Layer 6 of a small transformer language model trained on English Wikipedia (12 layers, counted from 0, width 128). Numbers have three digits each and are written without spaces.
A neuron adds its activation times its output weights to the MLP's output. To switch it off is to set its activation to zero at one token and run the rest of the model.

Output weights of the MLP neurons that the questions are about. A number n stands for (n - 500) times 0.0011.
n2: 496515358387693428538403612895535601555388460659485379420613630474695307530627358327327369357235557737523301567397468504532568648562357599529771655709589700539539638254515599386728540596446525387521586526731341641584496585522459504342410479409462463621368441378573500364539562576482420519567605485504568445363595853379307574353657515611723634693504627877424407529378669462619402452448
n25: 716524363432434512279426319015447434780733922453359440642550485355421564511614605635599594275207620439274625420462513254450841507481496291523684586612466569681481541378476418276319435521430527271541536739492679698579562680438496530500440338556492534684551586476612641559589686310572577528462508423642492492296504437477586461520513590367511559527301299532646382611434261238672479429555
n40: 667568560633322471259206713761427523626432522657302634407629574640324408575342464525636560250353508594634463699540438577516396398251651305561612440431268585349453577464533716491568588651513601654366687407421464135251435644365451578553588496441308618753586406504537083264699594449786488525744244746417496569570521618406438578424634681701416703476551430567742727532308592563394408425421
n51: 480548528411379359748516670134748344504432377519458308352489474396326381697512607429294476411450712659445339265360516670560545493653681451584479686645607534489533492398422305551425402488520391150345558303395481200477671500473477339710527496686428449425527787381489181304317485488612549395747386464545732613485452584454461577425220444438365600385392260598455560485390582418500512589291
n57: 124673410445637451670400838763298451588628419814524405625679541377629235623584649370361508716663496607492480649342441301384450564563163524492587546626405488477492426655496575662553291376624675390447424539464616562811676488536389545653363470594500426492472583500417310433406147639435496464639567439276663366587602532304464540362698500651523249627730368270636415352563373359624445540484
n70: 363364373423379482673683335393491331238385407662802437534612591334429758396849336512360468601528397731607591673664430207355513537418427448504548463552270633555362550556425756375222521495550328483634901685394688547594729469570448475639576731419654129639626339572418748603409504626559672333558472577584344523313468550396570687567362546876406395580237597504564525509514351181392240650733
n78: 577423545653552567139495717330395566523594210311504529453663575601582330488443450523534697642652415423238491265514420767479619496539528552539462748669437556335383437423575700278707500387390599362366372319509256278328465535552382483431629311712505384827831670329687295747683452396690521667436731315626363260284459787340460291397457404316462478424609306723367479791681594473552147698469
n97: 636462534188548404666513425418364392375201456353426461351356539471131453366463524666472551603575587534430346224408496729400326368407744492386295513399516424547636597352186427527651464399436840492492278604488568639718472463406378453435650700332496585462407467727593509439550452530468376442816410572596320401597567688658746370329380504410667705227724274438536587528807615653614734656389
n158: 483643366538500453561583428284205559237618638345241448607529453729620581553698756566354548557500419289674683415419388348512536361413238385554828181405480291387790526427272657573218512630561684664464508410567537731564660408629500607533343588547656326555479571294661468312480393522581279345752610560771657847722569371455429562457514312504512387585310429695655468516288354483500571383291
n179: 639474547508529534448592487614647445518642758517588428549643583392521682553454468529784639487789321276369712424384478648573560726413771665421636671450592492484599500537593707408320516289748639560616256484370472610599331625720729310566377612457539647180546512367562332445421397444653365479561509461785684017460350347298550550619468229650459387581228249551341326390522310297419429706575
n190: 443512488647438592575721563461622364463352342598305335431423441730720413585606474438382325721458540318643648450475471458317492567372353728477440701593526350534772851470464759552500329580447378455448378377508534462379577371663605441473544549412751238384640566488334228199389577524485450257580562629508508508637520330608649504747580655590405422436197743607355477435492504646395678728665
n218: 634480633835473440729492689506260408377496200457426507619412496282632466521488703531246427835597596661571617513571224561416477786256320419419534668438634485443552593473227663504328412303251397309463469550457530447723435488519375452357429695436383745544465648226504738412556481536481439343472537331629546467622448487597696644436297328621466520417698535572435557504653420512731471689582
n247: 513448388411624568302535459753565461540439585609525621549459702450705447538420589648541509597595867712313458689437460360410771627695649438770450750450440451439364431750470774721401373473342475705351601393656676675450508886600696337425440464526439583436309596267280619425424417353512467782561487578706613641389699567583323429526427224337618567516765416453504662598385602793154691546572
n297: 450310512302288248630471552443347421295376564596540469461668621703530365355428343349601425433539220249512631581573317359523469708433350504441509550374470500650485438512496445250484302624562309412622323594428337663292779468667405595504435795553446338414401639734555404702602354282496672552635685373368453420591722573768624548390781266584411524442471845634570573547538407557637449564396

Each question names a token from some text and the token that comes next. It shows the activations a of the neurons there, in the order above. A number n stands for (n - 500) times 0.028.

Then comes g, the gradient of the next token's log-probability with respect to the MLP's output, scaled to length 1. A neuron's effect is roughly proportional to its activation times (output weights . g). A number n stands for (n - 500) times 0.00078.

".", then "c"
a: 507502511498485505508494491506484464503506
g: 482424539647507259570419437460424577439589609430635471372350624404576708398472566435672618492297300464373512392723368462629607441648491308462674549425523560481349437585515419387551584497327563612785195380459440448527520527466550434507503570596463545489620442559586611972421659579487410475516531530364503411468467527476400539437400386369330590626376470314516478596498386449830488410391
Which two neurons, each switched off alone, lower its probability most, in order? n190, n57

"io", then " M"
a: 547500505471485528514505499497447335508508
g: 504625395426499417330511501703583394589613551579539476136437414564600401555654411544340498625465495475506380553546497593587344550359380635555484521461378345507562258397744510556503693472634463356614640776550200400510542412569380691554570353389556581534309678524500503538534344446232355483552531381454395604602395475399674604492611631521720413605406465599738628366462474608561522545488
Which two neurons, each switched off alone, lower its probability most, in order? n218, n2

"y", then "d"
a: 483485531405510540499501560503487492507491
g: 570346260529440519436414567426476581530513516417496612447434584585615659455490755790426569600596448216597380517531476356468499549329320550212623444368447621408513572533584651593371541494535569473444424446708539590238509699662512458518508537350401535468645295540575657564514685586486402417623358669773598461601529375647593582684454683392626503419663353606352363551454449535621379529475
Which two neurons, each switched off alone, lower its probability most, in order? n51, n158

"ath", then "y"
a: 495505478517503358516542502577482506565503
g: 568486477402390457529544659609346811609609499638402371439381648368545477671471317505527703678665457669449580648491473509522413377326438578772542541730438353444329549422417484444347476546725528481312529683488385618680458698593611565555451434480435533452646304449649491441593467543297471777490338533524410418578571471367561588433372478384346664479417434563558350321648388361588573440415
Which two neurons, each switched off alone, lower its probability most, in order? n179, n190

"oot", then "ing"
a: 551418484515515485518429514490511509497506
g: 397357479404262583559561503364624466530460509456725434362565636675675239549421388562405629580651733754263480576451546582570364645380422593502500442528378433689409645449692364566565337563400557499544515458623322669405487543463540431524347636528458433422590479459374513685365460380403597543448518347528514410674697477645441408405204474568579488559580358327461465551461377696325343572657
Which neuron, switched off, lowers the next token's probability most? n25

"at", then "ors"
a: 507499511558504498458377511500552588500497
g: 428371511399624598492562415290626372504412511543637562622412449610457647668701466549508295403479562524446571484508714556526303387299198446496459403538312542519455381642456573442598493606585481299338531370517503492520311295515633518599633427558566567624424595453493251412509473244663440651618532409654526484569470630499303401669464680529594442607735430299439669480518659477263643619564
Which neuron, switched off, lowers the next token's probability most? n51

" with", then " F"
a: 493517511502499515452493508500519498491580
g: 580408502524611478454433457563611375444306527401505485478580671525702498571316507242622496532474474474516224320648383443420329386484497510569630637533491450420486397439450484620526631502599550478384690363612583535523156420432469620557406557486583364373431565515638342600509583501467392535534655482367669640371602530731527616447646530519392625648408461784577652496363130638676549712451
Which neuron, switched off, lowers the next token's probability most? n297

"ir", then "t"
a: 516504375498504466511489498506510495492504
g: 567536553550419301448446547365411386437527433429272475364400512443661295727632499551702571583538434604482437447347276474404591532479553531634474618718514504512476461639385420560439417503573269681432516442426407490594411463615349466409563362454422456415457474550427376596368369419758566250412641626342682489320267522692481451286455341517593591659512672617411560675384664645473288367598
Which neuron, switched off, raises the next token's probability most? n40

"ast", then "e"
a: 503497502523500517488396505400497510513513
g: 496665493405592608606552548424337492379561413670646552468595444353640592404487741417510580790534485314382567530379447432686393543329635552514481574659524620459311615489557312386426431558415375473328634335634401729495572566434476665565537315410505580582425719675280495527579421610548463327613551443441465478388430611403556382660373553368481513459447518375514382248416458261800529629584
Which neuron, switched off, lowers the next token's probability most? n97

"and", then " c"
a: 849502505497506587503512504680513517504503
g: 441336462424562471431532649726580683449574293527598581412580549445255476356267520405508531434435445379575378520664529408572584446455627717497357496620519613388661700488680422595446420333429308541531656533628673520376547419333371559505390541467327643539638678500462408589335432522320400494478367458385404491553253569623656471553583560650520389566552913701463520376486433521351556461412
Which neuron, switched off, raises the next token's probability most? n179

" Aust", then "in"
a: 517504489510499493523494496516469517502462
g: 597388584643190426410474530533640669576420690547668543443457493327536391500627417489411446448551303556454407735491363423552406465573429634372369301346572313753543422462572490572410530522550538469648302371448450596577530464521593636685365522308561553599473790482539454635527463642439539703448262479366612501416618531470581395553439496410320659361367643401256573265526354646479523580420
Which neuron, switched off, raises the next token's probability most? n297

"s", then "iz"
a: 516481503493504522472491509502487516504500
g: 675555558507450418468713299346644531527319608546415191551447578619619584475211331392414695463568467475464485216533441513679304566527674522496569464504465558574394350438410392522599619575358595486611541551542618456466300516631547454546535688661510489559375414571558533286480418500332423403405457604485322582615632538394537686518241560436619409496487522341556486301772488721550381451355
Which neuron, switched off, lowers the next token's probability most? n78

" l", then "ar"
a: 521528502505504494505497510507503539500484
g: 446635482556705378581196578660517477476400522397389694601448488581476465525318253437339548293480532535515524673530493524455660750700447390448487476588407397543420584603534492344673704493574541644491355495505358434579500427418408602378705612604550537460570228374367479336421744494504212503347578536392372627359517551501583556576468563582463561554659664610322390608420551329489451428723
Which neuron, switched off, lowers the next token's probability most? n2

" it", then " has"
a: 484474442499510491505508490503510496501490
g: 545539669373612557692470260434680452616449638479639398526651545620463528528672390546461486646403401452501558462479542540513770468558460506442498477565369455557562207294407446554528606752408497422686474566468328553651590423389410443676618299226415710569632441544252586601448467441541517471381433518560534446533668478409460634345589410341369416437500605645402559488611520452600630782204
Which neuron, switched off, lowers the next token's probability most? n40

" she", then "p"
a: 496511494492522506523512500501485494508504
g: 478353582612522508373422323575470509426530372433538488450595386650218436486445646488671567477465444426294429556412675213514489581639403313459425597383667616488422693494783602463299523496405562760563344396659486318500363334562620442473587269401309460466431582366381596685618436605482424433418407627444423279411539745596446564430545428423473476426252373442434463608593446486589408383481
Which neuron, switched off, lowers the next token's probability most? n78